Layer 10 of a small transformer language model trained on English Wikipedia (18 layers, counted from 0, width 64).
A neuron's activation on a vector x is squared ReLU(weights . x), where the dot is the dot product.

Input weights of the MLP neurons that the questions are about. A number n stands for (n - 500) times 0.0017.
n0: 431 533 419 366 683 433 560 484 647 386 633 409 535 664 440 587 574 381 457 429 680 260 419 444 421 675 333 341 466 534 750 657 447 304 581 652 530 463 477 555 419 383 629 530 578 445 382 480 372 594 669 626 498 614 363 649 614 538 383 513 582 632 417 228
n20: 443 399 697 525 383 287 554 334 574 131 447 515 576 809 605 447 670 533 327 274 718 729 504 99 337 237 677 332 593 498 436 601 581 252 282 539 413 445 412 235 457 796 503 513 445 803 363 383 550 727 635 487 367 482 661 427 479 619 646 332 342 745 693 415
n21: 389 598 524 492 554 545 494 434 532 599 568 522 387 648 473 348 365 504 580 562 535 415 468 562 583 344 643 416 484 427 548 531 593 438 328 379 453 369 640 411 530 654 429 527 444 604 487 436 694 476 436 473 656 582 560 465 422 493 549 310 456 639 432 355
n44: 428 482 435 774 388 627 407 501 610 370 525 600 341 553 610 557 469 320 547 361 542 452 478 649 504 443 513 507 547 533 588 506 555 460 303 410 513 579 606 496 681 519 382 240 542 483 410 352 514 572 519 391 437 542 506 646 492 501 649 469 441 373 585 405
n53: 481 675 556 512 501 549 403 623 426 711 500 416 455 491 457 600 497 633 595 537 722 401 649 455 278 615 497 494 431 398 688 582 611 466 416 535 306 473 449 377 444 515 440 381 592 472 261 607 477 498 380 566 525 419 488 427 582 437 435 539 557 279 501 567
n59: 555 151 517 457 376 500 437 516 531 406 601 506 496 434 419 489 521 466 513 492 465 381 413 568 559 391 371 631 615 278 584 674 517 545 516 260 519 699 325 633 759 722 443 458 451 539 638 521 664 617 558 474 571 778 457 502 476 411 379 614 427 465 381 503
n62: 387 580 302 463 724 639 358 558 765 496 468 496 521 428 512 344 770 582 586 655 239 290 477 478 474 528 536 421 466 438 318 579 611 476 674 466 202 688 627 471 522 462 390 597 493 675 403 382 597 589 603 619 471 699 434 562 190 575 220 433 546 431 389 356
n65: 545 320 417 564 711 870 612 376 384 322 715 27 631 563 377 547 493 697 256 211 611 462 485 647 408 456 517 755 451 336 348 661 310 483 685 375 470 484 505 600 395 629 268 345 478 433 386 653 591 605 379 493 475 457 643 612 611 575 122 651 533 628 570 461
n72: 427 647 586 453 548 321 608 608 580 473 447 641 415 765 459 699 441 269 561 393 708 133 543 585 425 385 652 823 679 575 428 358 80 479 477 547 386 754 357 264 681 417 487 549 562 578 732 321 367 566 260 461 527 477 533 665 357 672 460 411 468 263 431 890
n81: 674 470 224 516 576 543 396 255 651 327 623 440 565 536 418 425 573 134 381 411 569 730 624 589 708 458 558 539 600 450 581 780 473 434 399 627 259 297 671 811 465 657 519 330 420 500 473 839 543 649 367 390 621 346 311 504 441 727 597 157 538 595 382 635
n83: 439 344 598 542 365 610 364 398 484 632 601 580 643 565 383 441 619 478 420 373 371 482 417 601 383 605 534 534 536 498 448 644 567 514 419 478 449 485 430 578 588 648 442 391 691 439 603 549 517 546 480 465 328 862 545 389 482 570 489 437 625 418 365 376
n98: 585 549 526 322 519 455 453 439 548 505 365 620 615 401 567 513 388 496 589 498 458 380 357 503 186 576 727 279 388 455 520 593 560 436 495 316 542 575 391 515 583 784 493 567 673 396 440 473 498 565 430 635 494 490 678 593 378 579 496 637 490 407 549 491
n101: 588 478 534 522 563 587 483 566 525 420 582 561 473 727 407 619 489 567 492 375 452 502 382 401 528 566 692 333 421 438 525 497 313 458 384 675 371 498 400 612 599 535 405 544 459 382 600 540 565 412 457 619 514 623 563 583 452 405 518 431 546 525 376 414
n111: 411 465 722 162 688 587 558 485 382 437 448 576 431 593 535 582 483 451 414 553 512 602 658 488 551 526 576 568 398 507 486 584 509 353 337 381 386 553 484 474 583 776 452 434 525 422 254 472 555 399 372 572 320 514 790 556 188 423 468 554 493 736 375 513
n140: 480 623 553 283 404 487 353 464 611 566 519 444 530 523 520 550 409 449 528 354 562 469 598 702 344 749 487 473 475 481 496 465 517 352 513 612 306 642 418 450 560 544 391 527 504 359 503 578 621 465 611 382 620 387 525 381 567 571 533 418 583 638 483 474
n146: 514 599 457 380 489 453 549 388 404 514 501 324 552 482 348 620 591 575 496 713 443 635 515 692 465 567 437 298 476 539 319 439 387 508 575 386 443 527 656 578 551 496 588 593 495 434 520 510 494 403 248 492 541 515 610 689 555 462 537 473 551 506 333 553
n150: 440 592 546 388 451 540 507 594 601 557 407 468 349 543 319 481 446 478 508 559 635 684 442 598 421 455 534 440 390 606 618 546 526 532 599 385 404 586 408 630 430 527 336 460 413 396 560 606 620 521 368 356 484 492 519 426 644 423 601 562 422 402 349 500
n154: 422 568 542 277 504 545 414 469 452 650 656 604 379 641 521 326 402 412 537 358 545 540 374 450 514 551 497 497 477 603 579 585 403 299 411 446 365 547 460 640 474 720 557 690 435 392 541 599 656 459 482 566 633 625 572 485 275 427 364 587 440 471 715 465
n159: 461 314 340 588 571 696 687 486 826 693 439 442 391 560 483 419 702 685 361 272 657 725 367 247 448 401 436 615 511 318 614 424 439 485 323 500 407 773 661 661 675 604 416 668 369 725 543 530 476 625 424 465 489 263 502 801 347 469 345 457 444 652 394 406
n178: 299 490 513 632 637 657 538 356 333 517 539 410 347 319 376 519 511 450 732 491 716 628 691 702 532 474 385 509 556 600 606 600 563 423 639 346 531 507 382 519 525 622 288 459 595 554 520 247 409 540 295 539 504 475 315 518 463 557 484 504 700 425 501 347
n182: 462 527 512 464 336 487 552 586 284 519 632 392 528 590 546 687 319 427 541 483 598 497 479 308 487 510 293 556 590 651 387 254 570 598 502 481 522 561 483 352 535 332 441 485 685 469 585 389 510 531 535 468 564 764 434 547 472 641 472 370 579 401 509 383
n205: 430 374 683 427 814 510 343 316 470 412 438 757 484 683 622 680 465 364 302 468 435 352 597 396 479 292 520 454 426 524 513 700 431 374 609 312 384 329 524 549 578 676 634 405 522 536 580 441 444 537 232 372 743 680 383 488 801 455 440 421 582 528 548 538
n208: 531 464 566 446 306 773 506 538 389 374 467 530 387 544 260 297 383 563 503 361 704 456 444 476 293 551 779 307 506 334 551 731 475 407 694 419 513 665 513 478 360 510 495 499 302 335 445 496 519 670 599 629 624 526 684 463 539 729 600 499 243 412 496 704
n245: 228 719 562 519 616 187 506 353 195 432 532 493 527 697 534 669 459 477 242 520 493 401 844 701 466 363 554 569 513 387 406 713 513 266 508 503 370 483 319 472 740 254 529 493 474 509 508 373 676 530 603 736 534 582 699 561 552 339 679 511 447 517 566 406
n257: 328 494 341 392 492 422 492 515 354 691 642 597 546 401 619 496 467 477 284 741 619 596 624 435 573 497 465 586 472 479 325 510 380 427 324 531 474 548 541 486 512 586 512 417 488 549 522 453 592 393 506 520 572 639 401 471 547 563 442 470 478 490 338 424
n291: 495 444 577 361 518 471 602 607 545 769 441 381 292 328 311 572 516 463 251 568 239 601 346 716 342 510 486 422 609 554 436 606 542 495 520 383 634 631 507 611 714 576 523 297 379 525 407 416 519 730 523 266 546 548 566 535 496 467 459 562 538 727 545 471
n295: 524 653 391 502 506 483 573 547 449 418 551 416 561 611 550 385 414 595 634 472 523 594 578 640 522 566 489 297 559 496 608 701 550 463 395 442 514 595 569 410 423 597 409 622 499 405 244 464 470 431 620 419 548 661 431 462 489 537 426 527 456 422 448 648
n336: 365 945 562 584 607 595 703 326 310 437 462 629 542 599 482 541 538 471 103 506 506 397 365 450 559 536 644 468 566 298 872 434 225 341 481 458 473 422 492 521 451 412 399 564 403 544 547 670 629 685 267 475 572 463 309 769 607 374 585 386 559 460 501 714
n370: 518 632 481 418 589 536 462 606 584 310 545 472 548 556 337 345 555 560 516 484 373 598 512 607 346 386 470 411 579 531 596 638 416 442 472 485 608 612 493 377 456 561 384 412 350 608 553 474 472 509 529 453 313 678 487 649 363 416 563 587 542 464 561 320
n372: 457 524 500 398 830 522 749 562 696 378 301 905 815 749 580 511 438 535 289 593 686 371 644 822 422 688 304 409 429 393 316 559 246 334 94 344 634 514 727 640 751 543 447 465 629 523 647 607 755 608 445 384 315 229 317 651 597 496 435 253 453 665 344 437
n374: 371 550 384 531 530 522 494 409 466 537 456 551 625 451 455 505 457 376 627 533 591 495 561 591 451 307 720 319 514 582 575 416 533 512 464 416 445 648 644 463 511 622 394 473 392 479 390 544 583 505 703 555 472 494 563 510 399 218 748 424 528 563 332 472
n380: 560 382 421 524 505 406 685 632 684 652 688 320 807 533 672 486 598 473 596 398 517 507 450 400 425 558 568 505 390 478 566 608 354 425 484 560 534 524 320 614 496 376 522 222 377 379 473 525 575 526 412 490 440 730 427 399 448 340 530 665 692 431 566 313

Each question shows a token from some text and the vector x that enters the MLP there. A number n stands for (n - 500) times 0.0074.

" (": 542 495 460 663 484 463 407 497 571 582 507 690 376 574 607 515 295 604 578 528 435 528 442 546 519 532 512 545 241 507 641 348 439 718 472 516 451 407 371 316 331 502 508 529 465 554 469 547 458 338 691 409 584 352 536 520 336 599 544 599 558 658 490 421
The neuron with the highest activation: n21

" ": 669 530 406 514 446 443 413 527 454 560 302 650 476 408 536 509 526 651 485 482 365 582 637 511 423 543 417 369 412 651 457 428 459 798 679 627 519 435 419 585 385 408 635 377 447 449 605 459 484 365 542 572 449 442 622 446 514 554 441 661 343 694 407 467
Which neuron fires most, and how strongly? n146, at about 0.72

"n": 555 355 577 590 467 215 522 639 559 405 489 574 410 501 607 662 569 625 625 544 444 576 542 589 507 555 492 568 414 478 480 454 637 633 545 459 729 460 466 509 277 604 628 428 466 417 496 530 264 294 674 368 440 411 492 489 314 414 362 572 557 469 470 524
Which neuron fires most, and how strongly? n295, at about 0.29

"/": 566 497 438 607 549 407 481 465 436 598 389 676 574 577 464 691 490 530 257 521 367 553 728 484 546 554 499 426 329 574 595 443 591 846 556 648 311 403 456 514 289 386 479 491 380 498 633 540 433 395 476 549 577 506 532 331 577 460 466 577 356 572 364 478
The neuron with the highest activation: n205

"ym": 510 439 463 712 458 591 269 531 409 594 500 442 499 474 677 517 473 496 516 535 594 433 554 614 501 694 475 562 416 671 522 523 768 655 619 642 597 405 456 214 348 396 557 576 496 440 456 491 230 306 310 459 448 494 482 487 539 446 417 557 486 550 584 466
Which two neurons fire most, strongest first? n53, n178

"ir": 573 497 567 558 498 540 310 475 495 502 516 628 522 423 437 623 476 516 523 439 355 442 562 654 427 750 479 544 407 582 561 465 569 582 578 590 685 340 470 331 359 550 612 565 484 468 666 523 248 354 488 449 392 410 574 420 419 349 395 520 518 534 739 441
The neuron with the highest activation: n98

"ace": 476 592 660 831 512 505 569 544 418 400 411 646 460 500 622 533 455 497 507 564 314 591 466 367 573 460 454 392 395 550 496 486 615 745 530 519 643 484 523 307 235 456 493 464 456 586 634 421 228 385 661 439 440 338 518 540 490 460 500 570 533 547 475 503
The neuron with the highest activation: n20

"um": 577 475 602 698 503 635 346 591 507 599 507 622 380 542 683 407 421 606 610 520 398 586 492 402 595 485 489 466 443 712 500 428 542 676 528 518 591 452 540 285 380 505 526 507 442 568 466 478 404 154 641 362 485 335 546 617 447 495 370 548 363 540 372 450
The three highest activations, in order: n295, n21, n159

"ib": 487 379 568 771 481 466 321 442 463 456 408 609 526 403 583 549 487 483 460 500 458 514 592 696 499 600 522 555 439 661 339 596 845 703 564 571 568 588 424 450 286 509 385 497 596 399 599 506 242 401 405 443 550 475 559 460 412 420 503 585 426 438 482 496
The neuron with the highest activation: n178

"aged": 561 509 354 641 475 571 461 444 524 490 337 790 455 530 555 420 441 603 381 438 392 404 579 522 635 374 586 506 396 705 464 404 470 597 588 544 646 557 445 491 622 414 684 492 473 416 550 589 525 394 665 422 484 322 540 491 436 497 394 518 425 564 428 560
Which neuron fires most, and how strongly? n372, at about 2.6

"ar": 507 322 654 818 420 385 523 492 506 414 436 545 409 404 581 632 519 653 429 535 377 534 456 502 600 476 561 452 461 579 466 525 753 694 516 424 704 359 469 347 354 564 468 574 381 518 586 466 427 416 630 459 521 439 563 463 322 403 351 541 489 542 424 625
Which neuron fires most, and how strongly? n20, at about 1.1

" young": 561 581 411 679 450 404 458 451 492 412 473 693 449 453 324 564 489 540 395 451 404 470 665 562 654 471 677 509 504 644 438 495 597 743 628 666 599 499 511 460 345 458 599 536 479 383 527 565 455 350 573 376 420 329 454 534 344 572 487 604 411 421 490 407
The neuron with the highest activation: n81

"ass": 463 296 562 707 514 347 542 451 543 487 480 538 402 481 529 518 493 472 371 579 474 532 553 549 416 753 513 439 457 627 582 387 606 691 630 639 649 478 475 468 296 363 569 637 490 372 659 482 306 546 561 470 366 405 544 430 437 385 452 522 558 509 638 414
The neuron with the highest activation: n0

" her": 691 441 416 739 409 518 441 581 438 524 414 695 472 535 580 533 505 600 325 380 468 311 665 548 625 528 508 471 395 593 459 453 429 798 527 568 558 525 417 445 645 456 454 584 339 464 536 489 380 434 585 414 510 377 589 475 378 536 447 661 363 616 469 475
The neuron with the highest activation: n72

")\n": 564 538 387 713 506 429 594 591 522 576 420 665 441 533 531 643 456 566 393 346 239 613 613 577 528 456 496 332 441 596 546 271 548 674 516 644 579 375 478 399 430 530 561 473 414 414 525 553 392 312 612 589 486 458 578 314 440 488 483 701 514 520 421 423
Which two neurons fire most, strongest first? n101, n374

"63": 421 473 502 547 359 376 432 599 598 623 512 563 578 416 597 364 471 528 486 529 378 447 589 579 708 737 462 563 299 553 508 709 519 920 520 497 607 340 385 401 357 461 613 599 402 518 432 439 339 446 606 458 476 468 430 557 388 444 557 540 335 507 603 421
Which two neurons fire most, strongest first? n295, n380

"ö": 688 443 537 704 472 422 401 394 545 423 547 576 573 333 576 549 551 710 541 597 532 445 448 570 569 441 506 604 330 620 541 445 693 662 521 519 645 468 544 263 434 499 448 455 398 573 647 553 317 248 548 477 509 410 472 486 392 429 340 605 429 552 344 435
Which two neurons fire most, strongest first? n370, n62

")": 440 409 492 743 519 437 572 553 596 504 447 675 491 549 515 625 378 638 438 418 230 592 568 606 682 441 505 445 424 557 535 219 595 670 440 558 531 451 445 277 368 500 442 537 534 433 592 497 429 291 704 397 465 497 524 514 302 514 500 625 575 470 466 549
Which two neurons fire most, strongest first? n182, n374

"ge": 553 389 639 711 377 452 585 548 471 586 405 677 559 437 613 548 527 545 492 542 334 531 381 453 640 472 543 455 373 646 555 512 502 746 615 357 538 517 437 299 302 491 468 513 393 605 499 436 368 407 760 417 555 364 460 525 417 457 513 624 493 465 277 524
Which neuron fires most, and how strongly? n374, at about 1.2

",": 432 554 454 702 525 407 332 507 621 657 427 593 410 544 571 595 463 335 248 437 371 531 603 574 618 655 507 396 343 548 530 333 509 716 614 597 560 506 447 517 290 426 446 455 418 473 626 700 466 479 459 573 513 481 516 556 495 500 531 599 366 450 414 473
Which neuron fires most, and how strongly? n336, at about 1.8

"ic": 598 429 586 527 513 450 316 514 466 512 430 634 470 572 507 469 664 644 519 531 543 440 461 543 617 672 557 556 383 672 562 454 470 753 502 533 526 501 444 463 341 529 556 654 449 434 487 657 603 262 532 426 386 394 471 294 502 434 311 625 333 467 550 388
Which two neurons fire most, strongest first? n154, n150

" the": 524 428 370 723 404 498 479 408 377 573 426 655 467 507 579 485 488 554 364 430 356 463 688 440 704 559 508 418 496 542 493 564 533 750 594 680 509 533 456 553 500 465 543 413 377 419 456 603 462 376 583 481 539 345 594 582 382 601 411 616 371 617 374 422
Which neuron fires most, and how strongly? n81, at about 1.2

"v": 427 430 520 645 400 463 351 562 433 630 594 626 527 527 481 524 393 443 439 441 411 451 652 619 404 653 568 551 495 609 513 375 665 715 504 721 561 552 462 437 373 459 399 417 577 369 611 509 334 362 483 585 508 394 604 456 394 369 493 539 460 719 553 418
Which two neurons fire most, strongest first? n140, n83

"ier": 598 577 577 755 433 406 334 534 454 600 489 586 553 451 468 568 596 534 400 487 510 438 680 626 453 702 415 539 422 660 503 449 625 897 601 559 520 421 434 317 357 465 415 510 432 485 633 458 400 448 484 487 435 441 557 441 525 320 374 490 395 479 489 499
Which neuron fires most, and how strongly? n53, at about 2.2

"allen": 591 465 580 576 537 394 449 421 476 516 422 686 510 433 543 400 463 473 478 607 650 536 542 550 520 608 512 508 383 612 468 659 535 629 578 494 611 520 487 393 64 563 537 535 512 521 464 468 80 467 722 487 392 390 439 593 523 514 436 556 458 607 316 438
Which neuron fires most, and how strongly? n0, at about 3.2

" system": 525 504 434 634 541 506 383 459 403 505 363 585 469 449 544 517 457 597 507 374 435 554 676 394 668 631 594 460 451 703 574 424 523 685 678 575 418 447 559 354 348 349 578 551 486 445 481 477 420 279 623 549 398 318 489 567 507 470 574 692 473 565 425 447
Which neuron fires most, and how strongly? n374, at about 0.51

"09": 474 416 410 598 436 371 562 543 491 617 430 553 467 584 364 612 343 516 348 528 261 509 618 466 617 569 501 458 574 538 367 388 704 670 468 632 524 471 542 489 255 453 667 603 420 526 628 522 478 246 512 549 590 523 535 455 397 378 413 709 503 496 422 622
Which two neurons fire most, strongest first? n146, n257

"00": 489 508 446 619 427 463 484 602 639 466 278 622 428 431 549 575 437 425 347 504 387 654 693 535 544 670 453 403 502 512 318 473 588 831 642 610 543 512 611 402 316 416 585 487 475 493 547 444 527 293 483 457 528 505 539 486 410 492 456 716 426 334 415 536
The neuron with the highest activation: n146

"ink": 574 351 618 627 348 493 337 475 495 559 495 552 554 419 472 491 517 630 449 481 665 499 562 618 528 670 434 541 351 645 457 435 598 919 633 489 486 479 481 295 318 454 532 556 456 471 711 589 303 380 512 491 410 413 536 381 601 330 469 560 510 458 503 473
Which two neurons fire most, strongest first? n53, n150

"ri": 584 460 588 496 338 416 419 460 593 471 632 561 496 514 439 466 521 627 529 531 517 466 545 615 447 630 544 466 328 622 650 351 671 622 541 605 563 508 367 466 604 579 571 504 481 426 537 580 225 213 497 584 445 443 515 554 457 409 211 650 455 494 395 511
The three highest activations, in order: n98, n53, n101

"ut": 500 350 557 811 537 339 510 481 530 489 430 575 519 279 570 619 555 601 480 611 348 514 386 529 476 543 515 491 289 667 494 474 618 685 527 481 617 511 400 399 456 517 568 473 559 518 615 616 349 412 686 564 437 384 527 313 458 391 478 568 465 421 367 601
The three highest activations, in order: n98, n374, n83

"a": 516 421 539 681 480 395 467 650 558 580 600 588 348 523 431 518 516 585 503 545 415 506 512 379 710 534 599 413 462 595 499 337 523 854 489 451 531 289 558 421 260 611 517 609 380 513 489 521 559 204 623 460 424 448 515 536 392 334 378 587 463 588 466 554
The neuron with the highest activation: n21

" col": 660 503 517 648 602 572 366 418 444 388 356 644 456 496 666 495 389 585 373 462 384 415 513 527 518 518 695 434 432 723 576 423 612 688 700 632 565 474 460 415 428 480 582 531 423 447 465 509 421 261 478 478 541 433 559 360 464 521 534 632 385 484 465 348
The neuron with the highest activation: n205

"ft": 615 642 627 778 392 484 490 511 487 524 461 727 567 579 548 546 499 500 468 487 444 536 469 470 524 550 526 537 353 542 369 384 668 683 562 601 566 451 578 418 320 351 454 378 495 492 582 490 346 268 574 521 533 370 475 345 563 390 469 493 308 622 548 461
The neuron with the highest activation: n182

"ell": 534 454 652 605 512 286 559 581 468 389 499 587 365 512 529 507 400 619 583 475 351 517 536 366 480 574 579 417 520 730 545 507 635 735 522 415 784 330 489 377 288 468 642 508 454 489 540 519 427 476 725 395 429 427 507 501 313 406 367 553 517 585 468 542
The three highest activations, in order: n20, n295, n370

"t": 611 463 596 653 483 451 563 569 449 566 558 517 484 443 669 526 587 719 542 623 519 544 494 404 628 466 507 524 270 508 592 308 596 745 518 464 602 332 418 404 438 515 468 534 321 525 622 503 319 271 735 487 400 317 502 406 446 445 407 465 445 575 448 494
The neuron with the highest activation: n159

" |": 519 454 522 594 436 469 491 463 531 424 380 656 487 409 667 503 517 623 446 438 475 510 542 660 774 534 487 375 360 605 538 380 533 617 653 509 509 653 325 421 455 462 669 553 376 464 501 683 374 320 644 443 494 480 567 465 435 476 340 509 487 528 289 484
Which neuron fires most, and how strongly? n295, at about 0.2

".": 554 472 550 673 411 385 437 569 550 639 668 540 403 379 634 486 589 522 404 602 550 422 457 529 510 624 342 441 293 608 563 414 694 772 547 387 651 482 447 269 349 437 482 539 390 546 533 479 229 377 558 478 449 503 596 444 508 468 404 565 529 472 441 676
Which neuron fires most, and how strongly? n53, at about 0.95

"ice": 599 506 516 647 530 471 615 353 446 441 421 656 389 541 548 412 480 690 307 433 318 504 666 406 699 508 513 535 355 651 500 421 556 607 614 440 543 458 423 450 405 493 613 561 358 574 523 472 444 607 564 459 426 345 488 486 489 538 360 679 454 598 329 574
The neuron with the highest activation: n159

"ke": 490 603 601 741 483 439 318 529 579 503 550 636 534 498 545 371 377 454 534 527 528 483 524 526 645 533 586 534 402 608 454 484 761 958 455 404 677 448 519 288 281 463 565 474 364 470 522 537 508 316 427 457 460 454 421 561 509 360 403 460 444 523 558 502
The neuron with the highest activation: n21